Layer 2 of a small transformer language model trained on English Wikipedia (24 layers, counted from 0, width 128). Numbers have three digits each and are written without spaces.
Take only the direct path to the model's output, skipping the later layers: a vector added to the residual stream pushes a token's score in proportion to its dot product with that token's output vector.

Output vectors of the tokens that the questions are about. A number n stands for (n - 500) times 0.0023.
" Location": 655514762618293445564640618544774384517722618603403538501486405470616710546338523413578469632355652559481273699357575591510370295585665556341509505572497694434574505560586455216331518737289477234406545450733518562266338269702854747303587573475330505640651280441408825589695066535321394672465419627439404180514182505524692469421406467456191458510584765304463540541334487460660332634429
" artist": 387514618399390335428562668587666532564479433367711642506485410595422322509558344711555331593567424611438353611545516532421496570301326519834494337695651574516682311671632484393491601475289434558639308501386488682470271372541654496592450450566596579595709434607568327571562372585315576490535431327389556294631291608439389436742509603559512655509408442538544463362186315538240539781509
"weight": 566516490680562767725817583816572423643633527784267766483289534556665471635374393452532599454584611316547655706522388359300383440614687514975732170233586594315438512657319329564334606294587690183284575128473698427460319406579392563576204470389488369483593462377392401472575406419356610906362152313440622460639182481678470591542446798436487496537482560555466505682500287342466439743273
":": 492504337612454507612545629459521517375585457368444484372465589550454382664568511471439653393551360531428246628559465639677301322604539595365539470386452504549390504688406342556536377425597425487616595444670342472535533517347351392757276703720696390545773566450328590586188458460493377627594566541489346313641455381374704554525511372589348598658504463308617291511583716600644415452686
"one": 433500581370478742487411487406551404724477407580388409495548324456456583467182766651801430718454491858467582523405355268426474336463575404715351354613492737265517480495308514479548519627426556525585436287472438481742340666456478601686517434540340621523413375481468372624563348657548627846495269545624452547365436677335429592437417605808596394440587699524444408290591318509423671262540
"$": 614503661767561704776295567719349577309562414678262479684161585757518591754459540412471570509538345703368678467381385627434674490537509602642673434349412746413562534481693541460470429509403604288702501332620520268505463328497575571393210502426326403469488437516424479545448488392643555603497614580467451234381447414535330576390303685437535563505556570621334358533371133558555688659300
" about": 397510506465415406312725621361543591375562299516254480509441370540544458801443534496378287714476543626512520621471461567502549708467377730635477714535572540459495355524656387531464509652404521311431447259661549541540465367448466644611264466557550678492388583600478630607365689389343442461830402486398465195389605371412471485599472692646437440653489645288477475577502621569351454545419
" located": 581516749625412456606518587580700452500432494550566687605408355547482636779517421478267558544362583489439391540445423560351564637495469450641482396453534774385415240639676588180283342714507692594522406294612654421519307302496680732464212488557474654541453407486606662676591484449350449417849464532386343377445554349478353492375481502613338475459626789299447518476395329405439447726529
" =": 424522586737430434375158587636360435452566373642319580603393498626513578630433483588664539433409468742399617381509352445496554449359535484490599328545273697417752503702683615438564582402568706446327688317808242435445372579575424609352274344432203428460584626566484341610718560521527378458659674492242295390431531562536352287700410892365319504667773641584531267288320522585666304750670
" attack": 453492565536650749675736638417628677368346351432696613482372444512467613709514457706670454686574543479564541549394257557300395681635470571541536488631378436477594337567457581245343590515366549502391453182397422383668467299602590576283411476482613666574427510426369582575466477425502451509488548326535703404488564527302301393793383467665368498485474556620565605492315343360502502506512
" You": 541492427584370357394653563615451455410463461570402476445478418656340575492488680442612458536482562518504501478597624491397612790577556590497344430644460507531784556610496315604422355569299507460532620525504627339410353743504419499676442465318427646550534518545549397540480544544349423660492365318430641517446396517569231716597519594424560456412423589574514332474348557545526375497392
"ß": 714513511770522664789389266749494655394353127487360596465469368377322431658549338656455497579488315510644446515432390680555631524743793712333320478593673601168804170571563291316238319727318592258388358337258350484386614660358733680455422682207427594598686300750578724462750273584327664610564263726635592251707475455625463423731332637404299862231534699364531525449463347419475402711477
" player": 610511567449340699579562365673529605656341577539638591455466357764332416526474300472633358550615551719497541590520603514560577564417604450807687224503320603507544290607316545430394529420362614580765485381471507442567393432566378550592361441524504578632315477382374396343578448557307716523598316507344699378598385840443165451660322673456434511664377383613657448427247346553448465465601
"able": 400522640469493590451229545569666449564329635482512507392474299490530402529411736281462383453639777631492288644499684567364323480597314479627637397272573473231516470370519556790671378351627702334529427275445658319567626426802659710726242524555261418595583423364477338327488604601432664820658217531484537429468376332558054666426715851648623552545392520564312734415431238517484523502644
" single": 546502529400505509472545492526340548696621494563435652414343264514298446508397517498445460478477556495334528632443581356605357514553539541609580434696574590547590373645451277544355545522372518466554377414604593525400362410587528498574218452584449347511524382478586563411352439495389622588710465416542441491609287755446312469755470645416633586438603655765603526651214451581416570764343
"uck": 501501839451544514573481513800630537498709405494339350556493618692420455521349685509467433498586602718558562471555625574413378587565494554435401655426544653218689570509302631387465425339292508183481544332402542718510544282610493519509501450412603642690406533637578391525985432656144726582637194329194357416425664741429446327438329428490538593350392355512526459487548241572422387607545
"\n": 452503406458656608467387478686350452206582647573698390407523597277601391487413360437629563596514621789386324370581408645663441317566502434402413492389409542590426656434592621652638482616622426613608535451600644458263325533454565612588394378486481452530526579557466661484359567602653390523518644630465350366460451633523634354574449387399400490468717352604537264566162602547569378505423

Output weights of attention head 0. The head adds the sum of these rows, row i times number i of z. A number n stands for (n - 500) times 0.00083.
o0: 519608588493471443544574620436635550569393607746531576684406518715507488489613571351571628522546503525674460512389458482414370627499441585576587589443580541532523243689421513503489506408511535278370445600503481636635589420542472644499621310359539478484582435295447588366527389407413403569441474356557363583379497467408332431482409405394649650332569438398511439458614402437492625497471
o1: 713599498610455425618485433434588779529313522571373552561486460481310504363380629648598523576491347279578554572548568595443423365514595419472564439518491485602521464730577394432489475627469524554582609632416268419390537517529435429680643585635616488518500588472525439439386517361470421350540477391557453624548561399658580501564453512365448564307568402333320459540163546434443658528460
o2: 446402209129607759466556442366266529704683305326283737623539449644400536573465599448392521487703556496272586463719721592386628675647241448791480546537755521419386506289431594407519510421306446461648637432560587517480506514368395173525556662482634559366427445705461024522451730533377457535393817561352537324617773462408408628448317386517618577647428570424456525714481350518806383531435
o3: 538511675647474519501580511548323444491464535456673424424509380497494644430346493291301652705601468412727667519494594491423534670422573761396609478592328581303591773579475433540488389447279478476527586747262614472559438472354219303342456213540499888430515531555442523487662577389328334523587343557538564534418611522469444529535410402795492492228488326764526761300630506488480492616347
o4: 530608432417657549363465469527418529308424425398365218543439616443661566498338563474542469436607530623614517461506388595548555496731605558317379442618561394457599542503628462633460515548415289519485650470673427514574372525424525444715456310599337531417374440392549717620509551432450428605342534655573646557436545448497626512637515304439598516619461477643414604299602541538575351363416
o5: 420546689530534264533343381581291453464502562756512447368452581351612294387495440795530348448741556534603692526664443388415568543258577522670523634561338681644506524510712569366637476323477425693789528379703581531459433470487476229565528397594529456324351462666496460634448314371511735578880424440530437346391495549374453387604687542524720278431396445614360560491583302462335469429409
o6: 454369532213485471634453439478559604572542647577447607551380227633553778532424566279654399453731475435492456481650548568547437538750514526638637616366623490439545243499536583516526591539543428446581482376621518679361410358473647628431526509593342331539535372448485496471324509560508408554362344338425532047627470609469307599611446676266429658645447513452478430788516414675466464476386
o7: 536462459510661597414667642570552386615567458370465476671645499531460616580468616287544403412580492570492280414617483520460383541528418357430427591506566428463639523502401572554530547280465690476576423455537563421577410566538267315495599560324624587403442677528504335361673594623378302354582691482429349587340483756594531419461341667457515544500463711413650286547443382447561322501706
o8: 432470688534664534544631315572341368557473673628816534368431591358443379563553293426493511324404367488452571397625538498400369285359545456436351505543310464483623597404335673569610471613584541732889298307490713274552393661460667538688559421605387455646519673676311274644433565214526497599548382426400367519436328704524561524407535521595418194569477707687829326583368365498386758665465
o9: 473591334452519455759749448179787508534492389344552531282499417317676447618591355583545583552698496638367547644554385385609515590709327500648529536463657564445413396358338688406425577625545462436487352441701439641612433423358508749349322622544537522481414438638501624607554484602436444567446604633347290388526374456293264348665544417494460564700527535442481532488449511445534412443599
o10: 379608509380644636573473497429428458532597510365643625675405574573433473562583538434339526467476599512436555502570624488501676481353516548581412408663535506447466599530446421406507388427356492678634477429397667402451535552350499673648541465462446302629526588467401474517444475438292416522472480629581536572504547434536462679401345457589454533371561371430602354577378488441494641502532
o11: 389356516621581312489397533528463489632686426388302457591609538386403373513536630468584420622396615585677365386436361511654518470365637645498731429517502478560426721496453544431728370413519486676417333495378419692530372397501475615431383647348414468472591578413614567572387519380711515325597296304623435646510618635638501423303500730481580550425461568496555378453425556505390391676587
o12: 301554559487537373618508487443456361369501389629508578429459630493511407524568271478514577629418447501447655499575553421502518631641389600363197615539372533542485665572267550613395506490514480604500533509697583535411358612478621677460604483600543514415587381399201741510527553445454481579378455651519430571674404447467394402734669560392486308398687505728453431220480511531328741448497
o13: 690623424675527471615493452376440453598632447636396687450603430571407483470470501457488668589403377313526282619467495531486404458456425415471646500306500609366410361385297440395529409508688529409496562735113516471447860532549509742530481552382789650553563594546355431542655617425634581650465589414534542571464441484458542509239280395633301608580497473359442396517370623495588612432523
o14: 487656527805348496426343538635318537294485480508187142372703480463439537246567649492243476358465463564561495723732493481512675754528247376582397445590299407454292424381601496550701524583342223371643493477533461618265496543655590429462407666545430438464638345617453387516409447492628652567370570721282718493607698166751578391625532685668402426471555602462433723284577759594489618547472
o15: 574528608462502399687399571645393459351672681815207435680444526686541549588428449531482354530493385265511615578485604682592339487559487532551622640475316484425463400663789483478655423412274533595509695528409409532424752414484658552542452307487496469451534524502375489387347424461403619513469547468690560464457771523378681611592560520516394306461422214533277339581309377520551357547433
o16: 448551584382477402570554532518101475612522591384280506414573566617396575410596573414449587568437526267619563415521385455446450575472522534481451449671475405502399703512473405501428531396356264655677513484403396465553681455585614670335424551706404467441499535534438609531533565448474562609430375514597728429595690496681431446533401447555451469479534587512365398635451631576619455582397
o17: 576615516430723477582631696439567379475492476462464571643424657709579564527542599470616465582587273524597399389588662595525364399608371500479290653502635465518560442608390452503469367535535451461517468547542501431529489487526507499654579453378574305367599497385450545502449536426485330666412569451473377513452401644442309495471402305377565585501519500522400336515488409470532695312561
o18: 465736327225552329586473594770535597441409567372409436345322449477457314557704537455532482538526609543489367425537216675449723504537250386571713407494394421664701652764829608557192528422121486349488455342548414571690393650566601732546463327567240518636501369470466619466476607487457617411635369401612673465493546232655600570702372470471788643492582566606527575332169349704490359641235
o19: 430537404637377539613648492439406583559418465441326554426604734575431526555456429585349341461354413432602681435375618526611543420463462454582593664413468361482471663433413506604519513540457470344320500513478603540296495245758547391207402523527489481561576570519569565307653444575491639263437542601512538445611563494498538456340645784532458496288481648472415413622665611447462443646636
o20: 497583341305556520770595607555703551305491568430646657386371365479514372718567464525549396609405455587490284513507435579752586544614466504682604475419394546485536501581595604364351380528458565566496465628417608609454367444509539829595400354394412402638534458480321653490359407672472514637438258496472455418657385403451448630641232469523517537491527288541732420559099425658425583409519
o21: 486505427385496423543559613487367571567540429383510517537558563477443346529680290579488297628549541487547699343555737622582683520279527544603520532447490534562466673524695498441394492459505391582423536425514705453627356543455568303490416473496367503445515619565779403460473647524254576269766285377493406427627489552583469472490653502701569481291379500553473533608454332565400525469293
o22: 451370480518356331262355575622470435485477363482576476522505337602599490436566530439358472511492525365606423397521539499471563647498466472406473462486475318397414616497603570549572659341470329471419571573422448580549508677570511421467650479484554699377526474486494455576639535562613673573493450426495565576554445486589667635755531432533625480385459483568501722449462541592394496307344
o23: 363437344074460467574417675446648395301437544485503461418423601416635336775533250477591342543465491512393617442500195496754652598527418619351517456458555476579396373311381525668405493351691496524511619305575455350707622605518656567254329439506350563437347368537568522589481543713648553658332433762675653420729479507357647509543593472643444266675354546486456554526653480689590494441680
o24: 443268577383336505552617402443310597598547503764532709317480480495380443746453549530476424472301428416495703337294452409617423291672462601616726578324552397507521448379363684412632603667276261347535593639339480750402489494720510364351535360473586498575594421583429475571606462421509703385392522331576502419660439607303605474532581494603615316428438519746493630575526634437463556670383
o25: 420652651561763415492478456554205297577488483726367393532459670437450500689483655472644441271396523494550436429532375612416508377652573396301250530498527442595467596578612386417472391392414351663502549462511549684464726600516560526646541330414562358514522469453530642482464429575386642495566414582608308673563353601641839541494355340392412351529468709490725283629334506548471323412565
o26: 551454690683480614636574385667490565430498639644493421385530445498403503476466523607490427385339305597535436657591479521456488245544480431617486539439428511498599226568482318454524380741527484334523523626420506478255469459641434433543389484407664257646748479556463395585501473631645596479474603418382673385518298417489618479262417573477299515533517369552621505609550588503440663528642
o27: 313334419469707541442481448384364565707561572269404579439522427571460525523460520453497420467406598497428424432436540756610549558427496451650602540354409420518512712478564545415444433359576544698689394247462778525480487366673567588489463584586488314498494607431417240491354483556572627597489499305519385418497687528563595483280562723427472453381411696501609323885425408554497453653497
o28: 386749554251458407449460699675371326607403557729484703499247691481478304639686408534449529543376470628507635337576480392385644557422375446617374420623655533623475433477459545608423504518406407511400490660532483481650498571515542406586341490373523454480508383571534519459412407414542595536441468668368595540684589340510367598482473287479617604484703337658528476291500257531564678469429
o29: 517233535507316369336305258455583697543359348581619627615341550641446540476462795585575406383336558392486547449387491672405503262667664565299514394393583357546499453557585291502550591560475434348301744392397322680458627726484579473460727514386409366540761420353651308434555571595714634434380396317690676635680366373656733877336469465303422596484352573369505707660566645608420524509355
o30: 228371463709764599442432214608235474510639443515362376466557619522529469644478500493512413271444602461533395579463407515567523401510401556387578613317440475416619654532438463651631577588579601470462512346635768377462462514633486467662597465606493595579557539495382497603597463492421506484533538475512290396371307543466583476397639696403512396404418546652822341395593502438351447450674
o31: 567581640357338421382389476552333392550541618711648641410405247343456435279426390394499619595563570671430311548722400353351508652341598492610448415599572664503550381271584533435460581193506549652727589561434527471371324616390492380480414478563441640462411419650447482603554505447612591460590325460468725290675587614512460606592396659687487517717480339549407582481591429678555439594321
o32: 481416351369454458487355439553393484348555404455514634379511468525368486550405514700438395491547487265376341409608584423659492494583688398564509459552408454359626666414630454489507539522421359628622574575463435516287434513503667575548577444496454522589540473565365690669666467443475488702433378617538686556519634437491534577658381539537435526615446471493420506632216635604549450371395
o33: 486510413306622647692615374456452702447526512246434542413585418528374495489510386605626540662730537464331504669512463546478567455606474532636497523545435620593622512619565385333286430526453581448612539344613425474585472535401514609484473443673468499584465456512393563562644738550267352420598517470559592347504466354435403411632386375465483517586464511440395474555380471597542395508506
o34: 659561265543413454630340264356572592355471252542576586613456656521532496465559661592551377414444518367371579535543552486483470489504441454325612454421629471489519488442460341691421696647516720509411646310458485239501566664310563621499698704667354478590425578480591458376465569538372398348504583549699583556500456373709371594494553569542463520610574532363435478449419567491557475362452
o35: 512586627395503443688478573607476338439484640642465473404569444440480458639546314429549486602611386368521669595667423386434507628530312496556427562501370533536481420554328653576527572373510546598692509509524492448597454575499433493395531604541768671354426567597331385403490537512500516501591639565411487371579396517424399317737538558457367253414547527575479441343396423512387570478595
o36: 463637619458537479603663510398489416628361721772573454316414462219553413629459355293570630524392568614508602522477417477522412555439532449419516449584490574510402466522431527481376442454585589647532427511608669461498435329395503617534338392695472632535397549521573707478305335536398488551466395596457308434547455581494476462474614543420446495547672368702657399441437426437542510636601
o37: 537680536360476462559579382419358564543451408370633769496437545517582514629530678469544465571574587439767534507445294386508623560498581618416495399420734593424400600437456472365435554455489302499525618592388640627663587528423412596583505554477432577455447610481586611365679456645315464469466224545563519369672303406667302649524200221519574662279383436438660574533528579552404459240408
o38: 618577369411580648561476525462365458454776636417329356552547242373557553297456356259527652710574555586520409617426554484571447612461523530521681504529495599360391487362621468402499400394584550561609510473380515394455543370344467745577356518791413573536354506475386671609356638458455532513520516348520593298446667585422436443550536447669513497715571404542353486450564505533680303545413
o39: 545569653742335426600512292534549503439603512661444504388470594553615585529533619430481473345388579412460551555343427511409389650466679387500622480488336549555413527503576533520595557422351580585388457518493439579572773374443536544433470316506464605452398614558583423221453317495358592651594289657481466499330548398706562587596443418427459489438447536385638481569448551544527464497525
o40: 612566388436411471421395540493522609508512507294594665407401442482597407442455575628385390685565554554459371566477650570580575348417477420688487499645468532431492631482694367289482442453425616568622603382413603383356385392408480507605446522579362407546585599680498553551596409532504596598610360529518626335585474468470408776398553481516565679498419229588353592457433540504544424444461
o41: 413566453320502480664405548442415494473491396482534420602509569452604517338621337428414394604463376469608773474669687547458699625286299624469329558549503395501429582403427366646511446587553429543539509355393680261433519563319605619404423571778332399540414590551541514495386832408462461352476398559558724449536550568720354609498633625757443418515655571526361428426540325566455598455336
o42: 442609275496382460568418543335661494573530395551446576468524327309419449416422381344416527640395528559358373534546503556497697754425442465566707447427448480553520537320509645568453576301517730482291457529394521519321445544435452504244467464584486826615288437549552529441493621476558559137585376511557490516720607545592666571633537845727422521602580642331427510448357406626522396639481
o43: 508406583517323213457273598501815631534429683482586419451417308679620572475590470405494580545567679120434552539362444632401538703442526447444616451400221479499533448876706517596365720399474563480452441398565470506721606517538592787370647434585490575477550559417500430409511374522516497746667422429528467540256525321581502482638702562299376615252502531386421624506305462473372625525283
o44: 650535683670413664363360505625302526504698603563391473635515387495345736393267463301405572448532461469420540668388608487473360305511465629414684454396523493306618506405620533551739517580294555330463571507290493502362717622471507523541486402433425617671575600559419474361675641363346421250506478441662534446439663576459634523481476713799371394522350579401449577350547747484584285748346
o45: 358446682378457493366371589785234296543408559648581602684536495546394568354506537491405572414646543550492483476766587286330536504297562350517347544722613573518525486513557320486509312479418557465550386528630501464273417512491492217525474520432350286571546255504514592646482348557499413409524648549461753473508642602593424504380408518550668542679638434676533511517743472519550428507589
o46: 469370568418508487490420470688561587658385484340468525540423698420420606669513437588552331513589556507376865419515511623362594229434509555521648416584504520531673575600508425685527441713375626455331486354511450495814509528322427336401275644267472479495552719598836183256485728513549465398678514558462595477437591387535406563101583528415361651503399555503521516428507334520508380712485
o47: 444536501618545664554684414447484530558514600504388443447683486496302512496504541419426634377415568461328390558544476490462469572444631298544566378651380568530473423518394452476445472465508598576550394606560484394482555433537430426501467443526623623562443534545536398551472401487386391598476620610345472556441573399590603407437410496455339590555593455389636381649412558454635659573766
o48: 595581565489386302452362595457519490614409484641614640609286527521498563333608579449567539469594600454431638513642529315208479708482386468503530485456550567487674393528602531623457657505408492403560444527587458516564574722411353614531683536362588375481511488506447350366523483479394383560727487347490434565402632386662282368567403505571487566441577765262508588452370416430588590375225
o49: 592639342630566582603661406348685588476423455290518371505651513448546603491452647336401486648504627497569371533521602677529573457559563367316426483664334430446403696588478489338475450411382547565504578469423548503320298448355399492566535520650433664491480620453573620358502523499388461350480467632486525484643344548685634730535426524384387670413568360542426486371345595536367484471611
o50: 510533585429389445659493456632530492522438657755389511324483443550463469637516370426508563519479293275455639543570586442406503480621377338596563462408442451510555355633482558657433575675459527332408416709530426459490587499557492455484482429567794661577554459596420464516480457471551501593527635523310512401548439357459471438626554440409386535459650503536559571470298429470484700460515
o51: 539464492725458359594542550390502622498356545534319350556540606354434430220720564633504479591609501728516653696656525441587314539493294682579635435731505651446313310475470320429702440600572490409567453260627308477683612558346491670407258816505369314315680463624607427509310546562573544638462529450467433478663680209489111362400616528598409597622567272398306552370588506494575548539609
o52: 380507445469484537438443236262472699709557353552417654434520522574544468426480658460508583480492665366431456587377473478321582567548476424571358531541499477642517477549367438430499744347476596484536635450559505446440587562470388430581793373779736675460347593538415503454770557316317527470586527550513490524417371471561502666661559481275572667364577534398374435356482435374448590387493
o53: 640678566506701551519643501303652475573509514238601419537394666530637629631409530443561448463592423608521471407547460692472500293550537713451488401512679434459682555399402635601514469635457368586478425443475560446679384503305565547512404411320371513530493670561717426454456609326512186490494309562555365410449423660478425568346413433546320587579285589339511440537500542475577517506438
o54: 517449458294467582574437548694377480392429626447625684360418638596403532669494799486498383549448616454556468315550373419523522400453464582518683541590438602553606581606311485624466554510328596536656665508443615281456223396662282253379608578500394465444538461603507438405398294558583439665501480590473667168616365535430181609379419661414610568405527271779548540378617571515507691566589
o55: 639481429793396599636553199425630618253393354490626507379596524452296448387388547745592452427559379377453329666667468514572380614558816428490437384569376592517649430461466277496434554477668737664544602559454331295511427565336518322531612467572488732478465551529533366510624536482364310472472351675483555730543478349631551548658296514566274462527362425327580499656358572651512554442655
o56: 486329333404656583594490545550520553570449482528482541595695442430403512684435581564488414496661363231633485472576570361623507487559464483591564524521447506348506437528304535448757450613592457439658424661392485483571580510465298495570596566457788640525408669677360504594609594457478369563543716531354424648367472528386337455577343400505448591453597453416568383458217353331415542312690
o57: 690644172578665489433531698536387414395467423389357346610527507508646539488564530360456547608446392485787405359507597571637452631682243495234475560344537388271338656448440691625517544646595254419542551589393594454587397598609499678701539774603458553396516502436306599484332581513628509561273715444356399563584524459554403417654480336550582471434681506643486538212400518477477544305343
o58: 369436425689637409539527314426408697483592410205329546479605544711474404380626514611484521577593595432540438622477386606600522555377419607510743489354453603492503604647511430475425513503570597497543509364552539409721483539613486501569468635549417524370577497373460280608581495461449484588536518308575424426449552280516415359337550513516609555256333379539488524512586512533413618493505
o59: 315507342490689540684495439323670510322443236621618433601477491539566544487344855573446371379634456583682465440625673611580668753605475648621491645554429489556546560576515545386596332459329377500429496588533620778243386355357414353448718200496468491473359313359458722518303458395391401460405489577575434650410549527415483700789402591514716545440615391511435523601469299459328508378507
o60: 490421420716442541468579427613391523364373457467503653550442617504410454570381415532359480530572449529554519658574520601702394476540416544333680545371392551234579660485638479496566365485380729241442593403548616518456440629505511355602441472315233713482744401451333295457689455658431440378300581520602487604658705330449596658319320605691567405405280424688683660394535554616534308696550
o61: 590768661571620769641427434537392437346599623561318337457418422540349616533319282320591709407472525612225595812585649794287584538578466542506354498408487686633521471744564309617196338514444635561289688424669737368310582423398564521544496352537569474585572440424514448289209566680227337525506516693517377257500390394478655441486485667341205354533501499414660417536520663605631484658508
o62: 441564575437532604347601808484749418468467571485413422597556494482447458508436345414439582540417363738361519447510681642608503424537379490474293395554677390588404418548386637582517446552497417465306438562672428469476306503583594248572385574418517495388563425427673524472324489449561402360188684652381402567677520516422611507637757591404506522503595322614346571329619561471472713627619
o63: 682643549651473368236205621625435505540602620454353459435393247420513441384428431487596534772461645585457154685420565522465496486559452483603460429502523521475570559626842469407486646393506497636435603518502461545391287568530485638771488581570639517504632576519461723511498426536526638426714357302486402360665442469579537474775658614374407600450510319519400534205246615532443299374331

Each question shows a token from some text and the vector z that the head gathered there. A number n stands for (n - 500) times 0.0029.

"N": 396221472441508708516403529471600669547480510562681478634498616645421673508671517712516444627552659631440418469623562578675522342450445628565396487322297567357483561374285296679354564547199566
Which two tokens does it push up most, strongest first? "$", "able"

" all": 567281301421481862513463563550542614693400496557631584765446711661444638429662395525664232546538614605413600546666422762554511400580256600484448628369438511476468576429365280618509405423214523
Which of these tokens does it push up most? " artist"

"il": 509243323502576806676481600443443549494326433479500441704301423624396682259636465426673448632782465541490500647550496686515497460602484767828487670334459629420620610502209115573288484651302527
Which of these tokens does it push up most? " ="

" ": 419282473412528736484498577575523567694389489399562590646427552722412587444738442528608334615506504617513556555658486558509580398393321601530407608406415508453536529364331441562445383613338548
Which two tokens does it push up most, strongest first? "\n", " single"

"[": 426237381507511786499415487633472699505367434463520492663488618844499754393525358532635457559477522509550475501761401671659587394536273489852307580395330776312644599460375374723391596259236446
Which of these tokens does it push up most? "able"

" in": 517276383555487696448419617611597544619594389481635550567316678614445630468693416494619290532615588579443534660762565645577503375465329537408493553433391560462540524467430411578413418452225523
Pushed down most: " ="

" on": 544281403551467715534440637639580575620582345459619565578295705629455662472667386522598292554637564584441566666788557628561530423485276500392481549463399551507582560480476412599483378393214498
Pushed down most: " ="

"96": 506216278515609852718489616406431563463243421441470388798261367614369685183620460389725469654861427533518487683525495711511517503649516847959487730321472634428654657486142020554263471689290532
Which of these tokens does it push up most? " ="

"th": 506238306495592810697478593445432553489298440468484427731292410615386677238630471407682455636797451539501494658534500688511505477609493785860484679338465639419631614493189098558293470670313538
Which of these tokens does it push up most? " ="

"s": 500293398470443781608393537725447518580426305477493495520391712716376717475519441530573257546548500663432569706674523691587486415541187478566508460405458642490498583541465259628453369480293471
Pushed down most: " You"

" she": 548406518718488703449342503804364373634499225647514498568492635968522742641500160308704254459364493658568664631776469746414606539547324200716412508395607643516537379630637507640514520298319274
Which of these tokens does it push up most? " attack"

" August": 476295396617560803383456496583640555514554414593629534593294699634355478334704392423571074478628691668436468600708679777631447387426428622426572575435331524427572492536466315524534331571130591
Which three tokens does it push up most, strongest first? " player", " located", "\n"

" Ba": 533369449434516653572461583516495442571521412584586586408321515639454633457744486458568480550572506580506541573689473671471438276463410547519506547370426656455545457597375355592301453605345512
Which two tokens does it push up most, strongest first? "weight", "one"

"t": 525255427428529665430544535543483544573559625528509612519374532536434575402666539420634247574565491472409618551539548533498442316401483646508442611327465635312512516361424528519289519568398627
Which three tokens does it push up most, strongest first? "\n", " =", "$"

" de": 414276449559473778531451554590516608520421417528547469647448603819492720406560379546581412577555520564552559517737479644620632454546384488762329605403379655369614565470400371667390570416206488
Which of these tokens does it push up most? "able"

"le": 469329427419500735644504714570481463629447514602457594501274645525451644389682542462598287617614559485435657656460483570460517399462298626454515506412549604363522549549534445447552412545415492
Pushed down most: "ß"

"\n": 589413382297647590712399390643386439578540622636458679454305576438439558378726575292546445515547551513486483565513528599503383336427433576380471513434505750397581384533390475447509380663499672
Which two tokens does it push up most, strongest first? " Location", ":"

"The": 555448356285565633620465544583395418617483548576477620445300480522440544399821550342582496552514459509546588617545412675379383324497392535502527592408552708453551384581375418461375334715476616
Pushed down most: "uck"

"A": 448252433534458788556446540549494620483415421537561459592454580757486739435550402585587436570583528526504545522712472653608557414560380548739353600331376656340572608468381323666352583391213470
Which of these tokens does it push up most? "able"

"49": 528270404561456676548456604701542589590586364425584540516339706626420644479631406522558240546598524573413556712776599623539538462451264471378511492502410574495571529476539450558540355373254455
Pushed down most: " ="

"ev": 460302451582480775517419566581517505593483414562608494544341612778523738458572387471578367500630587648488631510746504637564565369551377500601397593351413640418532520581448349663343497444227517
Which two tokens does it push up most, strongest first? " player", " artist"

" he": 451291501787529617354448491618613541648534415537616503729395706902484713434660318442609287521476574726566583547837511686565657499496460398714412609492393601392638472584412413691443624634199507
Which of these tokens does it push up most? " about"

"’": 448493513507355813460430512687532622588411335552574579589381616926478617485500349551559348454384467709565702463692412596593644361634213317744352594395446774493567527538567371764428345380293549
Which of these tokens does it push up most? " artist"

" F": 479288430545449773439512627402534637630514473521647533430454471728487621505721447639514404643588587549384553514627438577509462321487404626514479538349334535424467550518360312708333560514269517
Which of these tokens does it push up most? "uck"

"old": 458297413477441800535382568701478556590419327536553460581484661782364688490538415604570236598490519676444554683618531731588532455573235418629523468392474620522528516504423232675416368513273491
Pushed down most: " You"

"ers": 506384478657490540364488469502620536679595488473655543562352612762498624394741404438604416523539573694546590515839452662510521416481409493547537594508404566503531486695378383705336549681270576
Which of these tokens does it push up most? "ß"

"53": 653288496380571600664542561645534437539588466531489675416206627351421569388749446412593269619560581443486502646619530651396365302414345624293578618347469599444576503516565516460597365494303432
Pushed down most: "ß"

" 3": 383222516423496711524389526495569616574466517544675449568513579625407664517663511733494430636552632642441431514591592609642505356450407624511447461321335550410414534401278290664352531601221537
Which of these tokens does it push up most? "$"

"ion": 515370436379542666606446554598434420575497435582537591442295545603454648428731495427555453550556513591503559588631476659471397289484366517515507534375471694429557442599386379572321420620377551
Which of these tokens does it push up most? ":"

" France": 489298496623492715397387511597625508640591463576645532680409643738444642401693372485627317479529605678510543533712531685610622466535421509592427649418414557472565420462371332610460494623161505
Which of these tokens does it push up most? " located"

" order": 462354442454580672546450573614432446568499506630472622420363541612469659425637488384552333567506528535459596543521506584490493353401437494538458442414506685364632424555495474522452456549490530
Pushed down most: " You"

"ious": 449326441441557721464498645515565515611482435520592625474305527642460620383725431463609373560565632573493537507627435597559496252450383624578456611353377612424607504548438365565334434492298556
Which three tokens does it push up most, strongest first? "one", "\n", " player"

" He": 512388486677499509361506461472634548675599492475673556562357592766498595388761395432603430515536570687556571502853455677499535420464449499557534607520388556506555477693361387692344553701274575
Which two tokens does it push up most, strongest first? "ß", " You"

"P": 490335410430526733627507688556484464611469524635445608470280634502420603376691562443579259622601555482422638659443518581464496376440338627436526487422541609366522531548542450435567411575420507
Which two tokens does it push up most, strongest first? "\n", " player"

"-": 448306432532455834526429604642503593613352243456475530577333621840506712472542338533577444537563524635507578545721393587629547381569248482720328567386365644449601558534418264697439506370297521
Which two tokens does it push up most, strongest first? " artist", " player"

"ri": 465308446469559741441509631483584515604499441547603628501317532647473598362734424472612361570569638568489524487645448619584499251458411635571437638344362589428598499526419366579337473502251574
Which of these tokens does it push up most? "one"

" Com": 504350494446536703496510641479630483589532375543580665462262566663485594380721398491584415601544664584550502439699417619575476218486403576537452661341353584485635526600469376648364462480234540
Which of these tokens does it push up most? "one"

"in": 532260466473519713607472653618532426543499358511553570485227642548429689422681441484628288573630556540446535701666517651478438297474256626456572535362446609408544576529485387548454400473283378
Pushed down most: "ß"

"67": 461283528489531691597477552641527557548512421470589529556328598634433615428684387563523318589583515603472521641725628629551565453453349488456467529482386562536580482426463445549522341508268528
Pushed down most: "ß"

"tt": 420269414443540732431460576575520586599500571457588493579341545601438573407737475502608310605602516548458548629680583611537502373407405589493462576404387625410496465394357467561334443557309632
Which two tokens does it push up most, strongest first? "\n", "one"